Layer 3 of a small transformer language model trained on English Wikipedia (8 layers, counted from 0, width 96).
A neuron's activation on a vector x is GELU(weights . x), where the dot is the dot product.

Input weights of the MLP neurons that the questions are about. A number n stands for n times 0.0046.
n23: -10 0 -19 -7 14 -5 4 24 -5 -26 -19 -21 -2 0 13 -14 10 14 11 -17 -15 -7 28 -3 -12 0 -16 1 10 19 -31 -8 18 -13 13 -12 7 -18 -1 7 -12 20 -2 -3 -18 -17 4 -2 21 37 29 -16 15 -26 -22 1 -11 -7 20 -6 -3 1 4 -18 3 0 5 -6 -1 -3 4 5 -25 19 -7 -18 -7 15 27 5 -12 -13 7 -7 6 -1 9 -1 10 20 -26 6 42 -21 5 0
n26: 19 3 14 15 8 21 -11 3 11 -14 -26 -20 0 -16 17 0 1 -3 -9 -4 -23 20 -7 4 -23 -12 -7 -1 49 -16 22 14 -22 -28 11 -5 3 50 1 9 -8 17 4 6 9 -23 -6 9 1 -8 -1 -17 4 -10 -25 8 9 0 -50 -4 -20 -4 9 28 -28 10 -9 -17 -13 -6 5 -3 29 12 -6 14 0 21 6 -13 9 5 8 -27 -4 4 28 9 -20 -21 26 18 -18 16 -29 -24
n35: 13 17 -9 10 3 -23 -23 -6 -17 11 -24 27 3 -46 5 22 -23 16 -4 14 -8 53 -5 9 11 -22 -4 7 -5 1 7 25 32 -42 28 26 -3 -23 8 12 10 17 -1 24 -10 -8 -14 13 -8 -26 7 9 -2 8 -24 0 -22 7 11 14 14 16 -27 -6 -27 18 12 -36 37 10 4 -14 2 24 -52 13 -17 -38 -17 -16 30 5 14 -24 6 10 41 19 -38 -4 27 -18 -5 -41 -18 6
n41: -3 13 13 -20 -11 95 27 22 -12 -20 14 11 2 14 12 5 -23 -1 -45 14 -52 36 -18 32 -17 30 -8 43 -28 -40 11 13 30 -63 35 55 -18 4 -6 12 1 48 14 30 19 -1 16 24 -33 -10 13 41 -23 1 29 38 -23 -1 -55 -32 14 6 2 41 7 -63 -12 2 10 2 -23 6 -22 1 -13 -16 -15 -7 -23 -18 -8 -3 6 21 15 -49 -12 45 10 -11 -43 -11 -11 37 -46 -45
n62: 2 49 -9 6 3 0 8 -14 33 14 -20 -19 1 -23 5 -11 24 22 -22 14 5 -1 -20 16 -35 -28 -35 12 25 31 27 -2 -6 -23 12 -12 -21 14 9 -9 4 24 22 6 -12 6 -34 8 -21 -3 -12 6 22 -23 -1 -18 -31 21 8 6 -19 -21 -10 14 -18 -22 11 -50 -17 29 -7 15 19 3 13 10 -19 8 9 -3 20 15 42 7 14 -2 -3 33 9 -51 8 20 -9 -1 -5 0
n96: -31 13 -4 -10 40 13 6 14 -8 -15 28 1 -23 -3 30 -11 35 -1 -19 -4 2 -6 1 15 2 -19 -5 10 -8 -5 -5 15 -2 -14 -4 -4 -30 -1 -29 24 -19 -2 6 3 2 7 3 19 -10 9 46 23 4 -32 0 13 -3 -15 -20 7 7 -6 22 -32 20 -21 -35 -6 -13 2 -21 7 23 5 27 -13 -25 23 -34 -5 -3 24 17 0 -1 8 24 -15 6 1 8 -20 20 7 -13 -2
n97: -6 -3 51 -23 -9 0 -19 1 -9 7 16 -17 16 13 25 7 25 7 -8 4 -58 43 -7 5 11 -12 -9 -22 50 9 2 6 23 1 4 -14 8 -19 -11 -20 -4 -17 -13 6 -9 -28 -3 5 16 -21 19 9 -15 1 -13 -3 -5 -1 -5 -38 38 -26 14 11 -30 5 5 1 19 1 11 -15 36 -10 11 23 -18 6 29 -26 26 -17 -2 13 22 5 30 17 -17 -32 -11 -22 -7 -14 -42 -4
n106: 1 -15 -10 32 16 -18 2 -5 -17 -34 -5 -23 -13 -17 -5 -10 14 5 -12 18 20 -1 16 0 -6 -5 -10 0 3 14 -28 14 -16 -5 -1 -24 -6 -6 22 -9 -14 -20 2 -13 0 9 30 -2 21 16 24 -13 -3 -24 -21 -23 -11 -20 16 21 9 -17 7 19 5 11 2 2 10 -4 3 5 -20 13 -19 -15 9 11 -3 -5 14 -3 3 -6 -11 3 5 -2 -1 16 -4 8 49 -17 2 7
n110: 0 13 -10 -10 -1 28 -7 -7 -7 -8 2 2 7 15 17 -2 8 10 7 -6 -6 16 -3 -21 -14 -8 -5 -9 -7 4 -2 0 2 -19 0 -21 7 10 -1 10 6 10 2 4 9 -13 0 5 3 14 5 -1 6 -7 0 -2 5 -4 8 -17 -4 3 0 -4 11 -9 6 10 -5 0 0 2 -7 -10 -15 4 -18 0 3 3 6 -12 -19 3 -1 1 0 8 -12 -3 -9 -4 -14 -16 -15 -14
n156: 10 -4 2 -11 25 53 10 11 5 -32 3 -28 -24 9 0 -26 -12 2 -8 -8 -13 26 -2 -12 7 6 6 -13 3 -11 -22 7 8 13 -19 -6 13 0 27 7 16 3 5 3 13 -29 17 -2 -12 22 24 -2 5 -2 7 -4 -6 -22 -13 -36 -8 0 -18 -24 -10 12 -9 -1 7 -12 5 25 5 -6 -13 0 4 5 3 2 0 10 -12 -21 -22 14 2 -14 12 -3 -6 -2 42 -10 -16 -16
n174: -27 33 -3 -27 16 -2 53 -2 -10 1 26 0 -28 -38 -2 -3 13 -2 -17 -39 32 17 -17 -15 -5 -14 -38 16 -13 -32 -12 26 9 9 -8 -47 -20 -3 30 11 28 10 14 -5 27 16 -31 -18 -31 1 -9 29 3 -32 2 2 -39 30 40 10 -3 -47 22 -12 17 -7 -12 -31 31 8 -4 11 6 29 15 6 -23 -7 -27 13 21 9 29 51 -29 16 0 14 40 -35 16 -4 13 -25 -31 70
n180: 22 -25 15 21 14 -23 -20 -7 -6 3 33 -9 -17 -3 29 -11 20 8 -8 25 19 -24 -13 27 -1 -26 14 -7 50 -43 -19 -8 -6 21 12 -6 -9 4 24 -22 -11 -34 10 13 -35 -5 21 31 4 -25 16 -14 6 25 -3 1 23 4 -8 5 -14 -33 -1 -19 -9 7 18 -8 0 8 13 19 -10 6 -19 1 -7 14 0 18 -16 15 -13 -6 0 4 1 -24 -2 -26 23 7 19 -21 -13 -17
n182: -30 18 48 -5 8 -5 9 64 10 6 -23 -2 20 4 -1 30 2 30 -28 -33 -29 63 13 -10 -11 -32 11 -39 14 -42 -2 10 52 -8 20 12 -14 4 -26 28 15 -1 -25 4 17 12 -25 19 -11 -27 -10 25 -20 7 8 39 5 -24 2 1 14 11 13 -11 5 -49 -38 10 9 47 6 14 -8 6 -8 30 -9 -15 -12 7 -35 23 43 12 45 -38 -13 54 -11 -30 39 -4 -13 1 -12 44
n186: -1 -2 11 -6 -3 2 -1 5 5 2 -18 18 9 2 20 -15 -3 11 9 8 -14 -1 17 11 -6 -30 -7 13 58 -2 4 8 -24 -24 6 -4 8 0 28 -12 -29 7 1 -14 -4 -31 6 -1 7 -5 -7 -12 15 -13 -7 24 8 6 15 12 -27 -24 -11 22 2 -2 23 -14 -16 -20 -5 5 26 30 -5 24 -27 -9 8 19 -8 14 9 -5 -2 9 9 -9 -32 -44 14 -2 -12 15 0 -15
n201: 13 -10 4 10 -21 17 -2 38 -1 -10 9 3 -14 -15 25 27 -36 -9 -9 16 -13 22 16 5 -13 1 21 -18 -45 22 1 1 43 -30 -22 22 -9 -8 -23 1 -31 1 -12 -14 -23 16 40 32 -16 -48 24 24 -15 15 10 33 -17 47 -54 -1 46 6 -23 19 7 -22 -15 5 -11 20 -44 9 2 14 -37 2 6 15 6 13 -16 5 -5 11 5 -1 16 -5 -5 -1 -18 16 15 23 -12 6
n204: 9 -5 2 33 -5 -4 -10 -2 -19 -8 7 24 -17 -4 -2 -4 -15 17 -12 -3 3 24 6 26 -25 -6 6 -8 20 17 -11 -5 18 -11 -34 11 -3 -20 12 11 -16 -25 23 -6 -19 16 18 5 8 3 1 9 9 -9 7 15 -12 -21 10 27 -17 -18 5 -20 -20 9 3 -8 7 -3 -16 -4 -11 8 3 -13 0 2 -6 -4 -8 15 3 0 16 -11 29 5 -29 3 22 -16 13 7 12 5
n205: 27 8 -6 6 14 -5 9 7 -2 -31 5 8 -25 -9 2 -8 10 16 -24 14 -4 -3 26 4 -24 -10 -13 7 4 5 -42 3 -12 4 24 -12 -19 -6 2 1 -1 2 -2 -3 -7 0 22 2 11 21 22 2 12 -8 -13 -17 -17 -18 -6 12 -10 0 -12 0 6 19 16 -22 -12 -15 -14 7 -25 12 25 -2 -16 29 14 -1 -29 -3 -12 -8 1 9 -2 -23 4 35 7 11 29 -16 25 0
n213: -21 4 22 18 -10 -12 -2 -5 5 -6 -11 -19 -18 -13 7 2 4 7 7 -11 -11 4 -4 -32 1 23 -3 -10 2 -15 8 -3 -3 -19 26 -6 -25 -9 -3 -28 9 -36 1 39 8 11 11 15 -2 -5 25 1 1 -17 22 9 1 -9 -2 -18 34 -11 27 5 30 6 -25 0 -25 -7 11 3 12 28 24 14 5 12 -5 21 29 -6 -13 3 -5 -9 22 -1 -18 -1 -32 16 -11 5 -16 -16
n214: -14 4 -14 4 10 4 -24 -34 -10 -10 -1 6 -18 -16 2 2 -8 6 5 -2 4 -9 16 -1 -33 19 -2 2 -10 8 17 -1 -10 1 34 53 2 16 13 -4 -7 10 -3 9 40 -17 4 -4 11 8 17 -1 -1 -10 -1 10 12 -13 -19 10 0 2 3 9 18 -10 13 -5 15 -10 -31 5 12 12 2 15 -4 -25 0 1 -20 0 -8 4 26 -26 10 28 9 -45 -4 -8 -5 -13 -29 20
n226: 22 55 -19 21 -25 5 -17 -31 -20 33 -5 -25 -1 -13 -47 -5 -14 32 -16 -1 8 12 26 11 6 12 -54 4 1 -10 -9 1 -1 37 3 40 -21 27 5 -65 29 -16 15 -16 4 15 0 -3 11 18 -5 -23 24 -33 -23 -23 18 23 34 13 -10 -18 -30 7 -1 17 2 -13 -2 40 -27 -9 -15 -10 -2 -23 14 -5 7 1 24 -1 17 -30 -25 -12 -1 -8 -12 -19 -4 -6 26 -6 10 -8
n255: 5 7 16 2 -2 0 6 -17 15 2 -17 2 -51 8 2 -45 -35 3 14 9 -12 19 -3 -12 8 9 11 -23 33 -28 -9 15 14 29 6 38 0 21 36 -26 4 -4 -2 14 29 -11 14 -8 8 24 6 -3 -8 -4 -5 10 31 -1 -41 4 -20 -1 10 -13 -9 8 -14 1 -38 -21 6 27 19 1 -26 14 -10 -2 -2 -12 -25 19 -29 -2 15 8 -31 -10 -14 16 -6 5 1 7 -25 9
n278: 15 26 -1 7 10 -14 14 -23 17 -15 -12 -17 -2 -40 -9 -33 3 -9 -41 7 13 -3 -5 7 -53 -2 -22 2 5 -7 -27 7 -3 10 -12 -11 -7 8 -2 28 18 -13 -13 -19 4 -21 12 16 2 14 1 -8 -36 4 -1 -20 7 17 11 5 13 4 26 38 20 3 -10 7 -20 -19 20 8 -21 19 23 -25 1 18 -5 -4 4 8 8 -19 -24 15 16 12 1 -3 31 2 25 -13 6 33
n284: -17 22 -3 28 4 -10 6 -32 -15 -6 -14 -19 12 -16 -34 -22 -27 10 -11 20 8 1 17 -7 -6 -1 -24 16 6 11 -16 21 -10 38 -13 -6 -5 1 21 11 4 -13 7 1 6 6 -3 -22 16 51 8 -5 14 -6 6 -21 5 -9 19 6 2 -28 -11 -2 -2 0 7 -6 22 -4 11 -3 5 -12 13 8 4 -10 -16 -25 13 29 7 -6 -26 -19 22 7 6 0 -2 -14 0 0 -12 23
n295: -43 -9 23 11 53 26 17 38 -4 -1 -23 -4 -35 -7 17 39 -19 18 -44 11 9 18 -11 -7 11 -12 -5 -30 90 -49 4 17 19 -3 50 9 5 -18 -26 25 21 -8 15 24 -22 -44 42 -1 6 -28 2 34 -41 7 37 -2 -13 -60 -10 4 -10 -47 12 -7 41 -43 -39 -18 45 8 12 34 22 -6 -6 6 -10 -28 9 1 -24 72 2 17 47 -35 -17 19 -2 8 3 -18 -8 -21 -20 -4
n311: 15 4 34 3 -5 12 26 -17 -3 12 -31 -16 12 -19 -14 1 7 8 -10 -11 23 57 26 -5 -4 -12 -2 -6 10 7 -11 8 -17 0 12 -21 -10 -17 2 -19 9 -3 26 -31 0 -4 -12 -7 1 12 -5 -32 22 -13 -8 -2 -26 10 12 -6 -2 13 4 1 7 9 5 0 3 3 11 -13 5 -1 -52 10 -2 -9 -11 -15 8 7 5 6 -36 4 -3 -17 7 -10 1 16 1 -21 1 14
n318: 25 -3 -2 -43 15 3 26 1 16 7 -5 -15 24 -20 -17 23 -11 37 -2 8 0 0 14 7 -3 -26 -11 -23 28 17 6 5 1 2 -2 -19 -5 31 -9 -5 27 10 18 11 11 -20 -17 29 1 -6 -12 37 7 -63 -20 8 29 24 -12 -3 -2 -14 25 12 -15 2 15 -12 36 2 -28 -10 4 -2 -16 0 13 9 8 -21 -12 -21 15 -14 12 -6 -6 11 -18 -23 -21 -21 -3 15 -14 6
n328: -7 -10 14 5 -7 2 31 37 47 -14 1 -7 7 15 15 5 -27 27 -25 1 15 15 9 18 -4 -11 -10 15 -17 -28 -1 11 71 15 4 30 -18 27 -35 18 20 7 -7 28 -12 -36 -1 -4 -5 -19 21 23 -7 -26 -44 20 -7 -1 -19 -22 16 14 17 -7 -7 -42 1 -3 -25 -29 11 12 -1 -7 -15 11 -5 15 15 -34 -13 -34 -12 -1 31 1 25 35 -17 8 4 -18 -5 8 -8 -5
n344: 4 34 19 -12 -20 -3 27 -7 10 8 16 -12 -6 -64 10 -18 -16 11 -55 -42 21 19 20 -36 -23 -39 -34 15 -13 -26 -5 42 1 1 -1 -11 -25 3 17 2 22 -12 4 -11 28 17 -32 5 -34 -18 1 31 0 -30 12 3 -40 45 23 15 12 -31 -19 12 11 -7 -21 -25 44 8 -26 6 8 41 16 27 -21 -15 -26 -3 29 -1 13 5 -28 -1 35 1 31 -59 44 7 16 9 -4 44
n347: -17 -1 5 17 -8 -1 -4 6 -15 -3 4 0 -2 1 14 -5 1 11 11 -11 -11 25 19 5 -20 -20 -9 7 -12 11 -10 4 5 -15 -2 31 12 -16 10 -15 2 -27 -5 -13 11 13 9 -3 15 9 22 -1 -20 -1 -14 -24 0 -15 37 1 -2 0 35 -5 3 -5 1 14 8 -12 -20 14 23 6 -10 7 -8 -2 3 -5 5 -7 -11 -3 31 -4 10 2 -6 8 3 10 -16 -14 -27 16
n353: 0 13 13 -1 15 -7 19 0 -9 18 6 -16 12 -16 -7 -17 14 9 8 -9 -2 -15 24 1 -10 -14 -17 11 -3 19 -11 -3 -6 -3 15 -10 -21 -9 12 -21 6 -6 -7 -21 20 -10 -6 11 14 35 -4 -9 19 -8 -7 -22 -15 -4 25 17 3 9 1 -9 -4 18 -1 -1 -15 15 -15 8 -19 1 14 -18 -7 24 -5 -6 4 -12 7 13 -29 -6 2 -22 -7 11 10 -10 23 4 18 -2
n370: 5 25 9 1 14 3 11 -5 -2 0 -8 39 -22 15 -1 3 -17 -5 16 9 8 5 3 -27 18 -16 3 -11 11 -20 6 9 1 16 2 -6 -4 0 20 -1 14 -13 7 3 57 -1 -11 -5 12 5 1 -8 -20 -3 11 3 9 -22 -14 -15 -14 3 4 -23 6 13 -19 -9 -28 -22 -19 34 6 -3 -9 8 -4 0 26 -23 -24 29 -19 -5 5 6 -20 -19 -24 13 -16 -4 9 -19 -23 33

Each question shows a token from some text and the vector x that enters the MLP there. A number n stands for n times 0.065.

"ev": -3 -5 8 0 -19 14 -12 11 6 -6 4 13 -5 4 4 -54 9 -10 5 -2 -4 -7 14 -1 3 7 7 3 6 -6 0 -38 -9 1 -32 -12 -1 -6 3 -8 5 -18 -6 -11 20 3 -5 -7 11 12 -11 -17 7 20 19 -8 4 -5 -4 7 7 9 7 14 6 13 10 -2 1 -1 -9 -34 -5 -6 8 2 14 25 19 14 1 7 -24 -4 -7 2 -1 9 14 -6 21 4 -21 -23 6 -15
The three highest activations, in order: n278, n353, n180

"ed": 20 -8 10 8 10 -6 -9 4 -15 -4 -11 5 -6 25 -3 -3 5 -13 11 -5 11 14 18 -1 -7 7 10 -11 -29 -2 17 -21 -2 0 22 -4 9 -1 11 -13 -33 -1 6 -8 0 -5 15 -13 15 18 1 -2 -1 21 10 -3 22 -16 -6 -3 6 -12 -15 0 -13 35 4 17 -5 3 13 -56 6 0 6 -8 13 1 3 -8 8 -29 0 5 4 5 -14 6 0 -9 -13 8 -18 -20 2 -2
Which neuron lights up most? n97

"ing ": -2 -9 -2 -5 6 -2 -7 18 -1 13 -2 4 5 12 4 18 0 -8 3 -1 5 4 -2 -4 11 3 16 -1 5 -2 30 -11 -9 1 -12 0 2 -5 0 6 2 -7 7 3 -2 8 3 -8 -20 -27 -15 15 -2 28 3 5 -3 -5 -7 8 -2 -4 11 -9 -3 -7 -9 5 -3 7 2 5 18 -3 -2 15 25 -4 4 -2 -7 -5 0 1 1 4 -15 -4 2 -12 2 -7 -86 4 1 2
Which two neurons fire most, strongest first? n182, n295

"I": -18 -12 -16 -1 -2 -4 -7 -23 -18 6 10 3 8 -11 -6 26 13 -15 34 7 12 -8 4 -15 7 0 6 13 -30 12 -16 -29 -8 -14 -7 9 10 3 -16 21 8 10 10 3 -11 6 -6 9 1 17 -3 3 1 2 18 -17 -9 -2 13 3 6 10 -5 -19 25 11 6 29 10 4 0 -19 -31 8 -15 -4 19 -2 12 -5 -15 3 5 -7 -5 -13 0 -5 -5 -1 -3 7 -25 5 44 13
The three highest activations, in order: n353, n23, n110

"sp": -16 -43 -2 10 20 17 2 8 -3 -15 8 -7 -13 22 -12 -11 3 -2 12 -17 9 5 0 8 22 21 6 -16 7 -5 29 -41 -5 -10 -16 -12 -7 8 3 1 1 -3 -8 -6 -2 -8 20 -19 -14 -15 -9 -19 18 25 -22 12 17 -1 -3 5 -4 16 11 1 -11 8 -2 32 -3 0 7 -20 -2 3 -9 -14 4 -6 -14 20 -1 -15 -1 0 0 3 8 4 1 -14 -4 3 4 11 9 -4
The three highest activations, in order: n156, n180, n26

"st": -5 6 -2 -3 12 -4 -3 -11 4 -14 17 -1 3 3 -2 18 -8 -22 27 11 -5 -6 3 21 -5 32 28 -3 37 -4 -14 -19 -12 -7 5 -10 10 21 -16 -14 0 -12 -18 -21 -6 -2 4 -10 -1 16 -9 3 9 9 -2 5 16 -7 6 -8 -19 24 -1 6 -7 28 -6 37 8 -15 -1 -29 -11 14 11 -4 26 5 -5 -1 -10 -17 -4 7 1 -2 -3 -14 3 -12 -10 -4 -25 -8 -7 14
Which neuron lights up most? n214

"the ": 0 -6 1 -7 -5 7 5 5 -5 26 0 9 5 8 -11 7 -5 -11 14 -2 -4 8 -7 -3 7 0 14 6 -16 -7 33 13 -5 -1 -10 -10 4 9 -5 -4 2 5 -2 8 6 6 -1 -20 -18 -14 -18 -3 2 11 23 0 -2 4 0 1 1 6 5 8 -6 -10 -3 17 9 -4 -4 -17 -4 -5 5 7 8 -14 -2 -9 2 -2 5 9 -2 0 8 5 -4 8 -10 -4 -84 4 -5 11
Which two neurons fire most, strongest first? n41, n182

"con": -27 -1 11 17 5 8 -14 -17 -4 -12 0 -16 3 0 -2 3 4 -16 16 -3 -3 -3 2 -11 3 25 28 -18 -15 26 39 -26 -5 10 -14 -10 0 -2 -4 4 -10 16 -4 -10 -1 -1 -12 -20 9 -14 -1 -7 5 20 29 -20 3 -8 9 11 -5 13 -2 13 12 6 -6 -3 0 11 4 -3 13 -28 2 1 19 2 -5 -6 4 -11 12 0 -8 -12 -9 -3 7 20 -11 7 -22 4 -3 1
Which neuron lights up most? n284

"op": 8 -17 19 -8 5 6 -26 15 10 -15 1 5 5 18 -18 -6 7 -18 4 1 -4 6 -5 7 -18 14 12 6 -15 20 4 -23 -25 7 -4 -9 0 20 -6 -21 -32 0 -29 -6 -4 -4 7 -11 9 17 -19 -4 -1 32 21 15 -14 -1 -7 13 -4 5 5 -11 5 2 9 7 -25 -4 23 -5 -9 3 -4 7 2 11 -14 10 16 -9 -19 3 -5 -1 3 4 1 10 -2 -8 -13 -5 33 0
The three highest activations, in order: n353, n205, n110

"y ": 4 -4 3 -4 4 -3 -2 -14 6 24 11 14 10 3 3 -3 3 -8 11 3 4 6 -7 -9 9 0 10 10 -11 -10 24 -18 -12 -2 -13 9 4 -5 -5 -12 5 4 7 12 -1 3 -5 -8 -24 -20 -10 6 -4 21 19 3 11 6 -1 3 -4 -13 -7 2 4 -2 16 18 -7 -2 -2 -11 11 -4 -4 4 3 -4 0 -3 0 -7 -2 -1 9 -2 -3 -9 5 1 4 5 -86 2 1 -2
Which neuron fires most, and how strongly? n41, at about 0.27

"aw": -5 -27 6 -2 13 9 -18 21 18 3 0 -1 -10 16 0 10 5 8 33 5 12 13 7 -11 -10 16 13 -17 -9 10 7 -43 -16 -4 -14 2 0 -6 -7 16 -14 7 -7 -21 8 7 11 -21 15 5 -11 -32 8 2 -12 11 -2 1 -2 -9 -13 18 1 5 -1 13 8 30 10 -15 4 -28 6 -20 -2 -8 -7 -20 12 28 20 8 -15 -11 -8 -8 1 4 1 2 -9 -8 -7 6 8 1
The three highest activations, in order: n110, n311, n23

"uc": 7 -7 4 15 19 -11 -5 12 -9 -7 -7 -4 -26 12 5 -6 9 -10 26 -2 -3 -11 8 5 7 17 6 22 -10 10 10 -30 4 -25 -7 -24 -8 0 -18 2 -12 11 1 1 1 22 8 -20 15 17 -17 -12 -2 30 7 3 6 8 1 3 -13 9 -8 -8 8 2 -19 19 9 -14 1 -7 10 -15 -5 12 37 -1 -7 16 -3 -13 -18 -6 -9 -4 -6 -25 0 10 8 22 1 -6 -1 -11
Which two neurons fire most, strongest first? n23, n106

"s ": 11 -15 5 -13 8 -17 -8 -7 6 3 18 10 -3 20 -5 7 13 -6 12 7 -2 -6 2 -5 15 7 10 -5 5 -14 14 -29 -6 2 -4 16 -5 3 -8 4 0 2 -2 10 -3 11 -6 3 -19 -23 -11 3 -3 19 15 4 0 7 -4 4 -6 -3 -4 -10 -7 -10 21 10 2 -8 14 5 11 1 -3 9 21 -12 7 -4 -2 -1 -4 2 5 -4 0 -9 0 1 4 0 -81 6 -16 -5
Which neuron lights up most? n180

"li": 8 -24 -21 5 5 3 -1 3 -19 -6 6 5 -12 24 1 -4 -4 -11 0 10 -5 -28 -11 3 3 -1 -6 12 -15 -11 -6 -41 -17 17 -2 8 36 9 -10 16 -15 -7 6 -17 25 12 1 -6 -4 26 -8 -11 -3 9 8 -1 -3 -7 10 3 -14 14 -6 9 -21 0 5 34 1 12 -3 14 -3 3 1 -6 12 8 -18 6 -25 -14 -2 6 10 5 -7 -11 15 -5 10 2 9 -10 26 7
Which neuron lights up most? n205

"r": 25 -22 -8 -3 4 1 -8 -3 6 -1 -4 -17 9 9 1 -10 20 -4 2 9 1 -8 2 4 0 13 11 -1 -13 -1 7 -22 -19 11 10 -3 14 10 -27 -21 0 8 -21 -16 11 0 3 -24 -7 -8 -4 -2 -3 -3 -17 -12 -1 -10 -8 -9 10 13 9 9 8 7 18 37 13 -18 -12 2 16 -7 -2 -1 2 19 31 22 -10 2 3 0 -7 14 -34 -22 -7 -8 -7 -3 -4 5 14 0
Which two neurons fire most, strongest first? n205, n318

"re": -6 7 6 19 -2 10 7 -8 -7 -5 -12 -4 9 5 -1 6 26 -10 14 18 -24 -13 -2 -4 3 8 25 -1 -12 22 -2 -16 -6 21 -21 3 -5 5 -4 -12 -19 24 -7 -24 -8 5 4 -8 -6 8 12 1 -12 8 7 -4 2 10 1 6 -12 -7 2 -6 -30 44 12 22 1 14 -1 -26 5 6 -6 0 33 -3 -7 2 -5 -7 -15 -2 1 -11 -19 -12 -6 4 -6 5 -15 19 -18 1
Which neuron lights up most? n201

"or ": 14 -9 -2 -4 -7 -6 -7 -8 12 35 2 17 1 4 10 7 7 -17 -1 1 -2 4 -13 -12 3 7 21 3 7 3 34 -20 -9 3 -8 5 14 0 -3 -3 5 -5 3 14 0 0 -5 -4 -7 -14 -11 4 -4 4 5 -3 7 1 -1 5 -15 1 0 -1 -5 -17 -6 25 -3 5 -10 -18 14 -7 -1 4 16 -3 -6 -4 1 -9 -7 7 9 0 0 3 -6 -2 -4 3 -78 3 -4 6
Which neuron lights up most? n97

"as": -16 0 9 7 -9 7 -22 -30 -8 -4 11 6 -4 1 -14 1 1 -27 -20 -3 -22 4 -12 1 -1 19 29 -3 -8 18 -3 -22 -4 1 8 -7 24 -17 8 7 -10 11 -2 -5 1 8 6 -15 15 15 -17 0 2 41 -23 -6 -12 -24 5 9 3 10 0 16 13 51 -11 19 -12 -10 6 -3 -5 -7 2 4 -4 -7 5 10 -16 -2 6 4 -11 14 15 2 -8 -1 16 5 -14 -10 4 -18
The three highest activations, in order: n204, n278, n205

"K": -3 -30 -5 -11 1 2 -11 6 5 16 1 -6 29 -4 -2 14 14 -14 8 -19 -7 1 -8 -5 6 -12 13 15 -10 3 15 6 -8 -12 -4 -9 12 -1 -21 15 0 3 -3 3 -4 7 14 -17 23 -5 -19 -13 17 -6 -18 -7 1 -13 9 -4 11 8 12 2 -7 22 13 5 12 -4 -10 -35 -17 6 9 0 38 -10 -6 10 15 -9 6 -8 -4 -2 10 1 0 -4 -12 5 -42 -9 22 -11
Which two neurons fire most, strongest first? n318, n35

"pro": -23 -17 -11 8 8 17 4 -7 6 -11 13 -11 -21 10 -9 -8 18 -11 14 3 13 -8 -1 -22 9 7 17 -1 -17 -5 24 -35 5 11 -19 -18 8 1 -13 11 12 19 -10 -18 1 9 -2 -31 -10 6 -2 2 -9 2 -2 -4 4 -2 2 17 -5 -3 4 -6 8 17 -21 16 -7 13 12 12 -6 2 -2 0 10 -9 -7 0 17 -3 1 9 1 3 -13 3 25 10 6 1 -17 -33 -18 6
Which neuron fires most, and how strongly? n174, at about 1.5

", ": -7 -1 -9 1 -4 3 -14 -3 1 11 6 18 9 14 2 9 -6 2 -11 11 -1 1 -3 14 5 -2 14 -8 1 -15 27 -18 0 7 0 4 1 7 -3 6 8 -13 -6 18 -11 3 5 -7 -15 -7 -18 3 -8 18 8 -6 15 5 -5 0 8 -7 -5 7 -3 -6 -6 51 4 1 -6 -11 3 -5 -5 -2 13 -9 0 2 5 12 -3 -1 2 -7 8 7 -5 10 -4 -3 -81 7 -16 -6
Which neuron lights up most? n41

"p": -16 -27 24 -10 4 2 5 -10 7 -17 14 0 2 3 -19 -41 26 -22 17 -8 2 7 -16 -8 17 16 8 6 14 1 3 -21 -8 -16 -24 -11 9 1 1 -1 -8 9 4 -8 -15 -9 -1 -16 2 4 6 1 1 3 -20 1 19 24 -1 4 8 12 13 8 -5 15 -5 41 -2 -14 10 7 -23 -16 -3 3 27 11 -11 5 -7 -8 -4 -4 8 -1 -6 6 -11 0 -12 6 -15 8 26 -7
Which neuron fires most, and how strongly? n255, at about 0.2

"G": 5 -18 3 -3 -12 -5 1 -14 -7 -10 -6 5 20 1 -7 10 -3 8 18 2 2 -11 2 8 -16 -10 3 36 -13 0 3 -15 -5 -9 8 -28 2 7 -13 22 -21 5 11 -9 -30 6 5 -4 13 -15 -19 -6 12 18 -6 -2 -4 8 -4 -6 -7 -3 2 1 18 8 10 16 10 -2 18 -26 4 1 -2 -21 51 11 -2 17 13 -26 5 -8 3 2 9 -14 -14 14 -1 -10 -27 3 19 4
Which neuron lights up most? n311

"in": 7 -16 -1 -2 11 9 -9 -22 -13 -26 -4 -1 2 -27 5 -6 9 -12 16 12 -6 4 -6 3 6 -2 31 -4 9 8 21 -40 6 -2 -5 -7 -2 -9 1 20 6 7 -6 -7 -13 6 9 -3 6 5 8 -24 -12 52 9 -6 2 -7 4 2 -22 3 -8 4 2 2 -12 18 0 -19 -3 -1 -8 1 9 12 10 -8 13 5 14 13 8 4 5 -9 -17 12 -2 11 -5 4 -43 -3 -4 -3
Which neuron lights up most? n295

"er ": 3 -4 -1 -1 -9 1 -2 -21 10 18 15 3 8 -5 2 5 3 -4 2 3 -6 1 -8 -7 13 3 10 9 -14 6 32 -14 -20 -5 -1 12 -5 -9 3 -12 -10 4 -3 19 13 -2 -2 -7 -6 -8 1 -5 2 1 16 1 -2 14 -6 0 -1 13 -4 9 -1 14 9 4 -3 2 0 -23 19 -9 -2 12 12 -11 -4 -9 0 -17 -1 0 7 -2 2 -5 1 -14 -2 3 -82 8 10 1
Which neuron lights up most? n214

"im": -16 -7 -4 6 8 -10 -31 5 7 -20 7 -2 -27 28 3 -7 26 -20 5 -7 -6 -13 -16 -21 6 -14 5 14 6 2 0 -13 -12 1 -5 10 13 3 -5 5 -14 14 -26 7 4 12 2 -7 13 6 -1 -7 1 8 12 11 -1 0 -12 0 -22 2 15 1 -16 16 1 66 -7 2 -11 -9 -19 1 20 -10 20 2 -8 -9 13 6 -5 -11 -1 5 -2 1 -3 17 6 3 -3 0 22 -8
Which neuron lights up most? n96

"v": -8 1 12 1 -10 -11 3 -8 4 -27 1 14 -7 15 0 2 4 -28 2 -5 2 -7 9 -8 22 11 -9 19 11 -15 0 -14 -32 2 -9 -9 7 8 -17 -5 8 -20 -13 9 4 -3 3 -21 14 11 -16 -16 4 10 -6 -16 6 -34 17 1 -5 22 8 12 -3 9 12 5 -3 1 2 -31 2 -6 0 3 36 2 11 31 -12 -20 -16 1 -1 -5 1 26 4 -1 15 13 -5 -3 12 -3
Which neuron lights up most? n106

"ad": 13 3 3 7 3 21 -8 -6 3 18 -7 -7 -12 16 2 11 3 -5 22 -2 -16 -1 -19 -12 6 5 11 -9 11 8 16 -20 -7 -2 -10 -1 -7 -9 -8 -10 -6 -3 -7 -23 -4 -9 8 -16 11 -9 0 -5 -2 7 8 -15 7 -28 17 -8 -6 -13 -10 6 3 37 -10 38 -18 -7 20 -17 -34 -9 12 -1 39 17 7 -7 8 -16 -6 6 -4 2 -9 3 8 19 7 24 -19 -7 9 10
Which neuron lights up most? n213